Layer 9 of a small transformer language model trained on English Wikipedia (16 layers, counted from 0, width 64).
A neuron's activation on a vector x is SiLU(gate . x) times (in . x), where the dot is the dot product.

Input weights of the MLP neurons that the questions are about. A number n stands for (n - 128) times 0.0045.
n4 gate: 122, 198, 144, 183, 151, 137, 157, 75, 116, 138, 125, 104, 118, 147, 120, 135, 143, 224, 80, 142, 57, 99, 137, 155, 183, 122, 99, 79, 185, 113, 109, 38, 108, 178, 134, 153, 155, 101, 88, 195, 74, 62, 119, 90, 164, 137, 154, 120, 87, 78, 140, 118, 119, 167, 82, 164, 28, 104, 100, 106, 101, 132, 103, 145
n5 gate: 180, 193, 115, 107, 67, 123, 143, 95, 123, 102, 144, 62, 84, 143, 42, 100, 124, 83, 134, 124, 96, 133, 139, 118, 138, 158, 151, 111, 187, 94, 159, 152, 133, 67, 95, 92, 130, 168, 182, 120, 108, 94, 171, 164, 165, 156, 86, 167, 58, 105, 140, 160, 148, 150, 99, 178, 110, 160, 185, 146, 106, 153, 168, 141
n58 gate: 151, 126, 99, 185, 105, 105, 147, 92, 133, 74, 98, 149, 141, 132, 118, 112, 122, 130, 127, 152, 128, 92, 141, 106, 140, 135, 154, 135, 92, 88, 135, 101, 139, 113, 164, 90, 105, 141, 137, 134, 123, 102, 146, 127, 98, 103, 138, 134, 118, 128, 138, 122, 113, 134, 155, 143, 137, 146, 136, 128, 152, 152, 129, 161
n105 gate: 141, 98, 146, 117, 153, 114, 137, 99, 105, 82, 176, 137, 156, 131, 97, 130, 111, 97, 62, 109, 125, 153, 56, 149, 112, 90, 135, 132, 123, 132, 129, 86, 108, 142, 106, 134, 181, 123, 109, 120, 111, 106, 123, 139, 123, 96, 142, 158, 178, 60, 138, 119, 161, 126, 125, 123, 169, 124, 119, 157, 132, 146, 140, 152
n125 gate: 77, 76, 98, 209, 66, 107, 148, 203, 98, 152, 80, 123, 95, 123, 107, 92, 135, 158, 27, 193, 53, 159, 178, 103, 93, 164, 167, 132, 151, 88, 124, 150, 85, 142, 150, 122, 155, 177, 124, 180, 200, 165, 114, 87, 103, 128, 89, 104, 141, 134, 148, 166, 134, 141, 156, 142, 63, 153, 49, 87, 156, 145, 51, 198
n178 gate: 118, 147, 153, 140, 117, 145, 124, 138, 130, 134, 107, 158, 119, 126, 83, 90, 92, 140, 160, 89, 129, 146, 118, 86, 72, 136, 158, 132, 67, 158, 117, 161, 117, 119, 172, 98, 106, 171, 130, 176, 84, 140, 121, 106, 148, 132, 153, 114, 174, 75, 108, 142, 166, 93, 99, 218, 75, 127, 132, 121, 126, 122, 89, 121
n208 gate: 167, 45, 114, 115, 145, 141, 154, 106, 86, 66, 115, 177, 132, 144, 108, 103, 187, 61, 139, 62, 137, 116, 115, 124, 81, 97, 115, 137, 145, 103, 124, 112, 128, 170, 74, 121, 174, 83, 123, 130, 119, 196, 154, 39, 165, 129, 151, 127, 139, 137, 85, 125, 101, 114, 63, 205, 108, 167, 163, 111, 87, 95, 139, 141
n285 gate: 138, 147, 108, 132, 146, 111, 94, 177, 138, 76, 165, 202, 132, 108, 146, 113, 98, 144, 88, 101, 152, 116, 180, 82, 170, 153, 73, 36, 46, 34, 152, 97, 84, 176, 62, 77, 102, 92, 163, 111, 123, 148, 134, 75, 134, 178, 177, 171, 87, 149, 97, 64, 153, 171, 74, 82, 166, 110, 57, 115, 38, 150, 108, 159
n296 gate: 118, 110, 160, 138, 113, 146, 119, 148, 128, 138, 137, 124, 120, 111, 151, 180, 131, 124, 159, 110, 94, 150, 160, 73, 125, 123, 156, 142, 127, 141, 175, 145, 164, 120, 144, 138, 134, 153, 150, 123, 146, 136, 95, 121, 131, 128, 120, 122, 144, 144, 173, 89, 114, 156, 78, 125, 71, 136, 117, 147, 174, 139, 95, 125
n310 gate: 192, 127, 130, 208, 83, 115, 158, 87, 131, 85, 134, 137, 182, 143, 144, 145, 115, 119, 129, 115, 148, 100, 185, 128, 124, 141, 103, 123, 130, 83, 199, 95, 89, 116, 187, 148, 199, 63, 102, 134, 159, 133, 59, 147, 149, 106, 105, 162, 105, 121, 147, 159, 119, 123, 121, 104, 114, 126, 100, 166, 170, 147, 113, 93
n318 gate: 157, 176, 146, 98, 130, 147, 141, 165, 82, 96, 130, 164, 96, 149, 152, 127, 196, 141, 121, 116, 100, 132, 123, 118, 127, 101, 124, 158, 108, 107, 76, 146, 180, 165, 147, 80, 116, 92, 113, 111, 94, 89, 153, 138, 88, 187, 142, 133, 185, 119, 87, 108, 100, 117, 107, 120, 84, 93, 169, 83, 130, 113, 101, 189
n4 in: 170, 135, 81, 207, 89, 132, 151, 101, 127, 67, 136, 111, 126, 132, 134, 163, 136, 191, 127, 102, 128, 93, 170, 130, 141, 119, 110, 89, 136, 133, 163, 178, 136, 158, 64, 109, 139, 105, 173, 154, 91, 82, 116, 111, 81, 150, 168, 88, 133, 148, 113, 92, 113, 162, 164, 105, 155, 151, 85, 79, 109, 141, 187, 205
n5 in: 73, 100, 110, 136, 103, 155, 94, 71, 157, 52, 148, 138, 135, 99, 130, 123, 117, 112, 150, 110, 149, 121, 140, 148, 141, 98, 118, 157, 145, 95, 153, 124, 133, 67, 134, 201, 128, 136, 133, 109, 155, 120, 86, 159, 125, 125, 171, 85, 126, 75, 188, 134, 136, 145, 101, 66, 94, 127, 121, 133, 97, 181, 133, 100
n58 in: 140, 132, 149, 199, 101, 128, 134, 162, 134, 132, 116, 168, 126, 125, 139, 135, 118, 127, 113, 179, 135, 139, 132, 108, 133, 109, 84, 106, 122, 136, 131, 150, 116, 118, 161, 137, 131, 114, 99, 148, 132, 176, 129, 114, 138, 130, 113, 142, 123, 149, 132, 145, 124, 144, 115, 141, 117, 117, 138, 189, 122, 119, 126, 135
n105 in: 125, 133, 140, 99, 131, 124, 132, 110, 146, 107, 204, 115, 169, 162, 98, 162, 130, 87, 166, 157, 136, 102, 134, 162, 138, 141, 159, 108, 111, 142, 119, 102, 161, 153, 113, 137, 121, 123, 96, 118, 108, 135, 84, 104, 112, 148, 126, 102, 111, 83, 163, 135, 118, 141, 145, 141, 155, 82, 154, 159, 124, 103, 140, 124
n125 in: 126, 126, 122, 134, 149, 134, 174, 126, 119, 60, 40, 140, 156, 111, 104, 120, 60, 141, 113, 132, 142, 182, 143, 222, 123, 118, 80, 134, 105, 160, 123, 89, 153, 193, 111, 214, 130, 122, 44, 158, 136, 109, 118, 153, 179, 124, 95, 109, 177, 105, 79, 119, 129, 107, 72, 139, 111, 130, 133, 141, 103, 116, 62, 133
n178 in: 165, 101, 153, 123, 118, 119, 130, 160, 88, 137, 110, 126, 135, 99, 136, 249, 149, 130, 174, 142, 130, 120, 140, 136, 131, 149, 118, 163, 159, 147, 81, 88, 148, 163, 45, 136, 159, 110, 136, 112, 112, 138, 125, 161, 129, 123, 138, 104, 128, 169, 141, 138, 140, 154, 134, 128, 123, 146, 118, 140, 146, 95, 108, 137
n208 in: 91, 101, 144, 149, 79, 147, 119, 132, 123, 177, 77, 82, 183, 159, 155, 100, 135, 82, 115, 103, 119, 98, 118, 108, 70, 181, 161, 115, 152, 145, 103, 139, 167, 155, 67, 119, 90, 93, 159, 126, 164, 90, 153, 118, 142, 156, 102, 143, 159, 116, 194, 179, 168, 101, 116, 144, 136, 181, 148, 95, 139, 89, 155, 145
n285 in: 159, 155, 124, 162, 155, 149, 119, 162, 118, 65, 119, 103, 107, 114, 111, 105, 179, 141, 143, 101, 141, 72, 91, 89, 130, 120, 190, 165, 183, 164, 154, 126, 93, 110, 135, 149, 176, 99, 128, 102, 162, 110, 78, 102, 137, 132, 145, 94, 99, 116, 135, 176, 42, 174, 38, 129, 247, 153, 183, 118, 103, 115, 100, 125
n296 in: 96, 133, 123, 115, 132, 149, 92, 179, 116, 98, 118, 140, 83, 104, 117, 132, 101, 110, 120, 118, 131, 141, 109, 167, 166, 130, 91, 145, 153, 150, 109, 107, 79, 154, 162, 150, 123, 153, 126, 153, 155, 151, 154, 120, 152, 114, 115, 140, 133, 142, 137, 101, 104, 143, 150, 108, 125, 133, 151, 92, 112, 104, 124, 142
n310 in: 149, 108, 149, 198, 87, 123, 157, 130, 143, 149, 168, 152, 123, 109, 137, 99, 149, 142, 119, 113, 173, 89, 122, 151, 154, 143, 113, 145, 90, 115, 41, 81, 73, 121, 177, 157, 147, 140, 125, 95, 98, 126, 132, 144, 150, 115, 45, 132, 119, 110, 138, 117, 128, 104, 152, 146, 107, 124, 147, 159, 131, 133, 124, 75
n318 in: 123, 145, 109, 128, 138, 176, 115, 164, 117, 167, 169, 151, 121, 141, 127, 57, 147, 103, 148, 91, 116, 105, 126, 103, 130, 135, 87, 134, 139, 55, 93, 145, 133, 141, 173, 115, 123, 98, 138, 116, 120, 111, 179, 136, 112, 152, 102, 120, 164, 113, 137, 158, 128, 101, 98, 143, 104, 132, 168, 95, 137, 101, 137, 135

Each question shows a token from some text and the vector x that enters the MLP there. A number n stands for (n - 128) times 0.043.

"in": 150, 167, 109, 84, 86, 170, 52, 110, 156, 154, 117, 197, 132, 104, 133, 136, 135, 135, 129, 140, 166, 105, 131, 142, 114, 132, 124, 110, 168, 121, 140, 184, 138, 105, 122, 125, 132, 114, 109, 128, 133, 115, 139, 156, 171, 79, 127, 69, 123, 142, 115, 120, 109, 99, 140, 107, 152, 140, 96, 142, 111, 126, 113, 137
Which of these neurons fires most? n105

"01": 150, 107, 141, 105, 154, 90, 70, 87, 127, 123, 147, 120, 107, 96, 130, 115, 162, 128, 138, 170, 142, 100, 180, 127, 142, 110, 149, 98, 139, 180, 150, 147, 143, 118, 120, 172, 111, 143, 136, 110, 125, 64, 146, 91, 143, 78, 140, 101, 143, 173, 120, 182, 137, 106, 159, 122, 150, 124, 112, 141, 179, 114, 153, 135
Which of these neurons fires most? n125

"g": 112, 148, 137, 98, 120, 141, 43, 149, 154, 153, 116, 160, 102, 122, 147, 147, 158, 134, 159, 159, 147, 112, 146, 114, 108, 168, 120, 106, 133, 217, 159, 140, 170, 120, 98, 132, 128, 123, 126, 122, 174, 135, 128, 135, 169, 89, 122, 123, 139, 213, 140, 90, 94, 122, 123, 145, 113, 131, 103, 134, 133, 141, 131, 125
Which of these neurons fires most? n296

" ": 154, 121, 167, 82, 108, 124, 109, 71, 117, 157, 132, 73, 136, 90, 109, 91, 140, 151, 143, 175, 140, 66, 177, 129, 106, 120, 144, 134, 119, 161, 98, 132, 141, 133, 142, 158, 97, 129, 135, 131, 132, 93, 159, 128, 118, 84, 136, 77, 134, 100, 77, 115, 143, 79, 125, 86, 137, 151, 112, 140, 130, 102, 104, 149
Which of these neurons fires most? n296

"ie": 110, 142, 113, 100, 104, 151, 80, 157, 145, 163, 138, 166, 113, 103, 160, 121, 178, 117, 135, 163, 147, 87, 160, 131, 61, 93, 135, 113, 166, 156, 95, 184, 143, 155, 122, 136, 129, 122, 102, 114, 188, 89, 146, 113, 142, 96, 144, 93, 139, 182, 120, 105, 132, 117, 146, 116, 123, 186, 150, 118, 109, 118, 111, 122
The most active neuron and its activation: n208, at about 1.1

"ro": 123, 135, 143, 119, 162, 144, 114, 148, 115, 118, 157, 168, 232, 117, 87, 110, 131, 151, 131, 128, 179, 61, 147, 163, 127, 75, 45, 87, 135, 135, 109, 176, 128, 129, 116, 115, 89, 154, 130, 90, 124, 104, 131, 98, 121, 113, 119, 107, 117, 132, 130, 150, 133, 112, 87, 107, 178, 138, 155, 165, 111, 148, 100, 134
Which of these neurons fires most? n285

"33": 97, 144, 173, 115, 102, 107, 69, 124, 125, 110, 96, 124, 131, 96, 115, 120, 169, 116, 164, 165, 158, 127, 122, 143, 69, 116, 93, 79, 159, 199, 139, 150, 160, 97, 144, 153, 170, 125, 160, 118, 153, 104, 145, 82, 134, 76, 114, 116, 124, 126, 119, 145, 125, 133, 134, 111, 156, 141, 109, 143, 170, 118, 138, 134
The most active neuron and its activation: n318, at about 0.37

"l": 100, 146, 129, 59, 113, 123, 99, 153, 168, 129, 154, 163, 163, 128, 161, 164, 129, 111, 92, 144, 171, 92, 135, 153, 130, 76, 85, 120, 187, 169, 101, 128, 165, 144, 136, 110, 131, 124, 114, 90, 101, 117, 153, 169, 117, 73, 114, 98, 102, 129, 151, 72, 167, 107, 139, 120, 143, 123, 113, 108, 140, 127, 144, 171
The most active neuron and its activation: n105, at about 0.99

"al": 139, 158, 126, 133, 97, 124, 113, 76, 98, 156, 145, 107, 86, 81, 153, 154, 125, 167, 154, 155, 98, 52, 147, 118, 30, 94, 129, 130, 131, 122, 94, 137, 132, 166, 106, 135, 83, 167, 103, 106, 142, 98, 129, 134, 145, 97, 146, 98, 142, 145, 139, 141, 131, 91, 141, 103, 149, 147, 146, 173, 150, 130, 97, 134
Which of these neurons fires most? n178

"c": 149, 164, 115, 80, 118, 120, 122, 156, 143, 170, 149, 142, 135, 111, 138, 111, 131, 138, 108, 165, 195, 129, 161, 185, 124, 120, 92, 122, 156, 164, 102, 118, 127, 122, 166, 155, 89, 123, 132, 113, 156, 76, 149, 148, 142, 71, 124, 101, 141, 130, 153, 127, 153, 63, 138, 169, 144, 98, 161, 132, 135, 153, 108, 154
Which of these neurons fires most? n4

"\n": 138, 128, 130, 76, 107, 171, 118, 107, 134, 132, 99, 100, 129, 65, 150, 110, 140, 126, 166, 154, 122, 88, 147, 103, 84, 81, 148, 123, 150, 153, 99, 149, 101, 99, 157, 154, 136, 140, 152, 90, 132, 74, 141, 108, 168, 90, 163, 144, 160, 182, 74, 107, 129, 107, 140, 83, 147, 126, 132, 120, 144, 108, 89, 161
Which of these neurons fires most? n105

"Y": 162, 125, 136, 121, 171, 111, 76, 131, 160, 183, 129, 154, 157, 97, 111, 170, 186, 105, 160, 144, 139, 153, 127, 126, 123, 121, 110, 114, 154, 221, 105, 143, 144, 138, 167, 105, 101, 115, 106, 103, 146, 83, 137, 71, 108, 105, 95, 109, 114, 155, 103, 129, 75, 110, 102, 142, 136, 154, 116, 111, 130, 146, 111, 119
Which of these neurons fires most? n5

" m": 153, 76, 133, 105, 110, 129, 102, 119, 167, 129, 135, 155, 112, 89, 127, 133, 110, 138, 139, 133, 158, 123, 135, 97, 82, 112, 141, 91, 177, 167, 124, 146, 119, 91, 97, 116, 95, 98, 159, 131, 116, 86, 152, 121, 134, 122, 81, 79, 111, 143, 180, 137, 71, 105, 72, 111, 138, 122, 119, 131, 130, 55, 107, 148
The most active neuron and its activation: n208, at about 1.5

"2": 173, 106, 137, 71, 123, 104, 92, 123, 128, 129, 112, 118, 155, 87, 125, 175, 155, 136, 112, 174, 172, 118, 166, 137, 129, 128, 150, 127, 142, 181, 144, 164, 132, 120, 107, 150, 111, 107, 104, 107, 90, 116, 166, 100, 164, 84, 113, 100, 124, 164, 141, 117, 112, 117, 115, 129, 139, 151, 109, 147, 191, 118, 146, 149
The most active neuron and its activation: n318, at about 0.72

"ine": 138, 151, 122, 111, 113, 133, 60, 152, 154, 130, 118, 169, 141, 97, 148, 109, 189, 152, 146, 136, 173, 146, 136, 119, 87, 109, 111, 97, 129, 156, 111, 190, 179, 108, 139, 161, 127, 87, 90, 128, 149, 112, 150, 99, 143, 104, 135, 134, 120, 167, 149, 76, 67, 99, 117, 111, 153, 158, 114, 159, 134, 114, 120, 133
Which of these neurons fires most? n285

" s": 150, 89, 123, 125, 133, 120, 74, 134, 130, 117, 111, 148, 134, 95, 97, 184, 89, 118, 160, 190, 145, 124, 136, 115, 51, 141, 106, 110, 130, 179, 141, 163, 133, 81, 174, 151, 106, 122, 152, 140, 135, 125, 110, 109, 153, 88, 109, 118, 152, 130, 148, 125, 106, 135, 116, 123, 115, 82, 116, 149, 126, 81, 90, 113
The most active neuron and its activation: n178, at about 1.8

"i": 145, 108, 108, 108, 122, 53, 68, 119, 121, 125, 114, 126, 161, 110, 112, 142, 100, 148, 142, 169, 152, 153, 125, 95, 118, 162, 86, 93, 98, 177, 110, 132, 152, 88, 103, 136, 113, 136, 125, 85, 123, 102, 177, 98, 104, 100, 101, 92, 172, 183, 126, 136, 111, 78, 137, 129, 144, 142, 108, 105, 147, 122, 93, 125
Which of these neurons fires most? n5

"en": 118, 121, 142, 103, 127, 99, 67, 125, 130, 171, 164, 159, 153, 114, 93, 135, 115, 121, 160, 147, 162, 120, 112, 113, 104, 137, 91, 83, 127, 128, 93, 150, 89, 89, 131, 109, 92, 125, 143, 111, 116, 134, 161, 121, 158, 24, 127, 87, 135, 129, 137, 139, 155, 133, 84, 96, 142, 166, 123, 147, 122, 129, 148, 134
The most active neuron and its activation: n125, at about 0.45

" his": 126, 114, 99, 162, 114, 106, 69, 144, 94, 172, 112, 203, 167, 62, 130, 123, 145, 139, 109, 150, 127, 92, 130, 105, 113, 112, 191, 97, 147, 153, 121, 112, 136, 143, 169, 125, 98, 139, 135, 138, 119, 96, 166, 148, 158, 85, 111, 118, 127, 103, 104, 144, 108, 133, 134, 127, 122, 128, 157, 134, 131, 102, 108, 180
The most active neuron and its activation: n58, at about 1.5

" |": 124, 127, 138, 117, 97, 120, 70, 107, 156, 118, 94, 125, 131, 107, 130, 170, 130, 136, 147, 132, 182, 132, 134, 114, 68, 153, 88, 72, 167, 145, 156, 166, 112, 128, 159, 148, 135, 131, 87, 162, 161, 119, 159, 93, 153, 104, 116, 126, 135, 138, 79, 117, 101, 99, 136, 100, 120, 131, 90, 151, 150, 123, 89, 139
Which of these neurons fires most? n125

" att": 135, 129, 165, 80, 96, 135, 145, 67, 141, 115, 152, 200, 189, 110, 120, 141, 120, 167, 136, 130, 159, 109, 115, 100, 124, 90, 128, 124, 178, 150, 118, 132, 137, 83, 115, 164, 118, 142, 158, 66, 111, 77, 162, 138, 146, 113, 123, 83, 133, 87, 133, 124, 120, 114, 83, 96, 169, 120, 159, 128, 142, 133, 99, 138
Which two neurons fire most, strongest first? n105, n5

"ter": 125, 158, 111, 117, 89, 146, 95, 161, 153, 167, 126, 140, 122, 123, 180, 121, 126, 114, 164, 160, 143, 89, 146, 118, 89, 90, 154, 73, 161, 150, 116, 164, 120, 125, 105, 187, 85, 103, 143, 120, 166, 117, 138, 121, 166, 83, 128, 89, 121, 198, 130, 96, 73, 137, 153, 109, 161, 138, 144, 153, 121, 121, 111, 166
Which of these neurons fires most? n296

" the": 147, 129, 127, 143, 70, 144, 64, 126, 95, 149, 116, 186, 162, 101, 124, 119, 127, 103, 120, 162, 153, 132, 143, 84, 112, 136, 114, 61, 156, 120, 117, 104, 170, 106, 147, 129, 117, 119, 115, 116, 113, 86, 157, 148, 146, 108, 121, 106, 123, 127, 110, 122, 95, 134, 150, 110, 121, 162, 133, 166, 127, 90, 90, 170
Which of these neurons fires most? n58

"amil": 139, 172, 135, 135, 174, 123, 124, 95, 111, 195, 92, 163, 157, 111, 152, 152, 125, 114, 137, 135, 163, 103, 118, 94, 64, 131, 123, 136, 157, 159, 86, 133, 107, 179, 149, 106, 93, 132, 83, 89, 150, 93, 122, 125, 140, 105, 123, 84, 161, 135, 150, 152, 58, 137, 130, 172, 101, 138, 110, 120, 134, 88, 129, 176
The three highest activations, in order: n178, n318, n208

" A": 160, 95, 138, 155, 114, 126, 90, 66, 186, 142, 97, 139, 127, 75, 140, 126, 157, 149, 124, 159, 149, 102, 133, 112, 118, 113, 167, 124, 131, 162, 136, 141, 135, 123, 170, 148, 93, 136, 155, 100, 145, 62, 158, 120, 126, 100, 137, 82, 130, 170, 86, 139, 144, 105, 179, 92, 103, 156, 145, 149, 122, 109, 92, 146
Which two neurons fire most, strongest first? n105, n318

"ad": 127, 166, 114, 67, 135, 151, 114, 90, 133, 182, 104, 174, 140, 114, 121, 170, 192, 119, 176, 145, 165, 64, 102, 106, 122, 116, 134, 125, 126, 160, 145, 128, 161, 153, 115, 137, 105, 183, 152, 124, 135, 142, 152, 135, 131, 119, 186, 73, 145, 138, 152, 107, 135, 150, 156, 107, 89, 115, 100, 96, 121, 115, 111, 163
Which of these neurons fires most? n178

" P": 192, 93, 123, 113, 111, 136, 125, 79, 190, 109, 94, 146, 106, 92, 169, 125, 113, 145, 169, 158, 171, 105, 135, 96, 101, 119, 154, 107, 142, 153, 123, 141, 131, 103, 157, 157, 116, 115, 124, 90, 161, 71, 152, 102, 126, 75, 105, 107, 135, 120, 107, 136, 111, 73, 162, 115, 120, 133, 148, 131, 105, 105, 112, 131
Which of these neurons fires most? n310

"ag": 115, 101, 144, 135, 117, 129, 95, 115, 194, 168, 146, 149, 144, 116, 146, 174, 164, 135, 146, 156, 182, 161, 127, 112, 126, 145, 102, 130, 89, 142, 113, 101, 93, 134, 138, 107, 101, 143, 99, 104, 148, 59, 144, 143, 141, 87, 108, 84, 139, 155, 116, 131, 87, 97, 57, 102, 141, 110, 110, 132, 127, 153, 118, 148
Which of these neurons fires most? n4

"ang": 93, 109, 122, 86, 132, 97, 87, 110, 186, 164, 106, 161, 181, 104, 115, 134, 168, 108, 139, 126, 150, 107, 122, 136, 89, 134, 120, 115, 85, 181, 129, 130, 145, 110, 123, 162, 96, 132, 134, 116, 136, 137, 138, 100, 172, 61, 129, 66, 157, 151, 151, 106, 106, 131, 97, 123, 128, 164, 85, 125, 134, 159, 110, 132
The most active neuron and its activation: n208, at about 0.63

"rib": 126, 160, 138, 76, 131, 119, 132, 83, 102, 160, 126, 145, 105, 106, 110, 138, 132, 119, 157, 137, 165, 120, 140, 157, 128, 98, 102, 147, 157, 172, 71, 160, 113, 155, 137, 78, 141, 112, 109, 74, 159, 101, 144, 135, 165, 121, 137, 106, 155, 86, 176, 169, 155, 116, 147, 85, 145, 141, 80, 163, 107, 178, 111, 153
Which of these neurons fires most? n105

" K": 170, 128, 106, 105, 117, 139, 116, 66, 202, 162, 138, 153, 117, 82, 122, 107, 136, 145, 120, 176, 123, 132, 136, 101, 132, 130, 109, 107, 148, 180, 118, 111, 141, 105, 165, 104, 94, 103, 150, 112, 139, 82, 168, 122, 121, 76, 107, 78, 162, 144, 107, 154, 75, 108, 116, 131, 127, 116, 146, 146, 110, 118, 101, 137
Which of these neurons fires most? n58

" on": 110, 110, 134, 85, 114, 137, 58, 123, 100, 145, 142, 172, 124, 107, 132, 134, 133, 135, 116, 147, 133, 122, 126, 120, 90, 119, 134, 84, 158, 101, 137, 130, 191, 104, 139, 108, 123, 90, 128, 81, 82, 86, 133, 119, 175, 101, 121, 79, 131, 106, 84, 142, 81, 114, 117, 135, 149, 156, 116, 161, 91, 106, 122, 121
The three highest activations, in order: n318, n285, n208

" h": 184, 96, 128, 122, 131, 105, 97, 74, 126, 137, 143, 181, 134, 97, 113, 131, 132, 123, 136, 153, 143, 109, 183, 146, 122, 131, 172, 70, 182, 179, 109, 138, 150, 123, 169, 88, 115, 112, 163, 125, 128, 108, 157, 137, 142, 98, 80, 80, 147, 143, 142, 128, 117, 118, 109, 151, 106, 90, 128, 134, 126, 81, 101, 109
Which of these neurons fires most? n178

"6": 125, 130, 147, 59, 101, 155, 64, 117, 160, 142, 123, 143, 101, 71, 120, 146, 146, 166, 132, 175, 137, 114, 163, 153, 110, 111, 124, 150, 126, 194, 137, 133, 153, 137, 117, 120, 114, 111, 102, 156, 129, 95, 153, 122, 149, 92, 103, 86, 116, 122, 106, 124, 164, 116, 104, 106, 166, 134, 116, 148, 169, 98, 142, 162
The most active neuron and its activation: n310, at about 0.32

")": 88, 145, 140, 50, 117, 149, 60, 107, 136, 122, 100, 117, 129, 86, 125, 164, 148, 150, 157, 127, 119, 134, 172, 94, 126, 141, 129, 69, 167, 173, 154, 188, 113, 94, 147, 147, 116, 110, 124, 140, 124, 127, 157, 96, 136, 107, 128, 126, 82, 153, 141, 102, 108, 150, 113, 133, 117, 138, 142, 144, 135, 99, 108, 137
The most active neuron and its activation: n296, at about 2.3

" he": 129, 134, 121, 134, 122, 139, 111, 57, 82, 119, 103, 170, 188, 65, 158, 132, 144, 99, 145, 172, 144, 131, 139, 116, 110, 157, 113, 134, 172, 178, 183, 177, 122, 98, 137, 148, 86, 153, 107, 121, 142, 107, 164, 121, 114, 89, 103, 131, 111, 124, 117, 155, 88, 144, 138, 132, 116, 142, 148, 123, 109, 105, 86, 102
Which of these neurons fires most? n58

"5": 104, 153, 171, 101, 99, 96, 66, 129, 119, 105, 105, 143, 116, 78, 117, 143, 157, 114, 151, 177, 164, 112, 118, 119, 82, 127, 125, 107, 151, 212, 139, 120, 144, 121, 117, 134, 163, 130, 148, 139, 150, 88, 162, 96, 115, 95, 101, 112, 119, 116, 111, 117, 147, 124, 145, 109, 125, 122, 110, 109, 180, 134, 152, 156
The most active neuron and its activation: n310, at about 0.38

"e": 138, 139, 100, 111, 144, 123, 75, 154, 165, 135, 128, 182, 154, 85, 121, 137, 150, 109, 129, 158, 153, 105, 171, 132, 36, 137, 158, 98, 133, 156, 119, 171, 146, 145, 141, 175, 113, 128, 135, 128, 146, 110, 130, 140, 109, 86, 133, 133, 125, 193, 136, 106, 87, 77, 95, 116, 135, 151, 111, 139, 119, 145, 128, 118
Which of these neurons fires most? n105

"V": 102, 148, 114, 99, 135, 129, 101, 136, 184, 148, 105, 140, 134, 87, 148, 125, 165, 166, 141, 141, 173, 121, 154, 143, 104, 125, 152, 106, 138, 214, 115, 137, 118, 112, 173, 132, 100, 126, 104, 92, 115, 100, 143, 112, 153, 76, 96, 113, 127, 110, 112, 107, 103, 110, 99, 193, 145, 137, 96, 110, 171, 129, 129, 150
The most active neuron and its activation: n5, at about 0.34

"any": 115, 130, 138, 122, 125, 73, 77, 99, 100, 151, 185, 162, 136, 84, 120, 135, 148, 118, 113, 165, 135, 167, 118, 108, 109, 130, 105, 61, 131, 140, 105, 125, 100, 164, 125, 113, 87, 125, 128, 83, 133, 97, 147, 98, 162, 65, 135, 118, 142, 150, 155, 161, 93, 135, 148, 118, 147, 145, 107, 167, 113, 137, 125, 167
Which of these neurons fires most? n105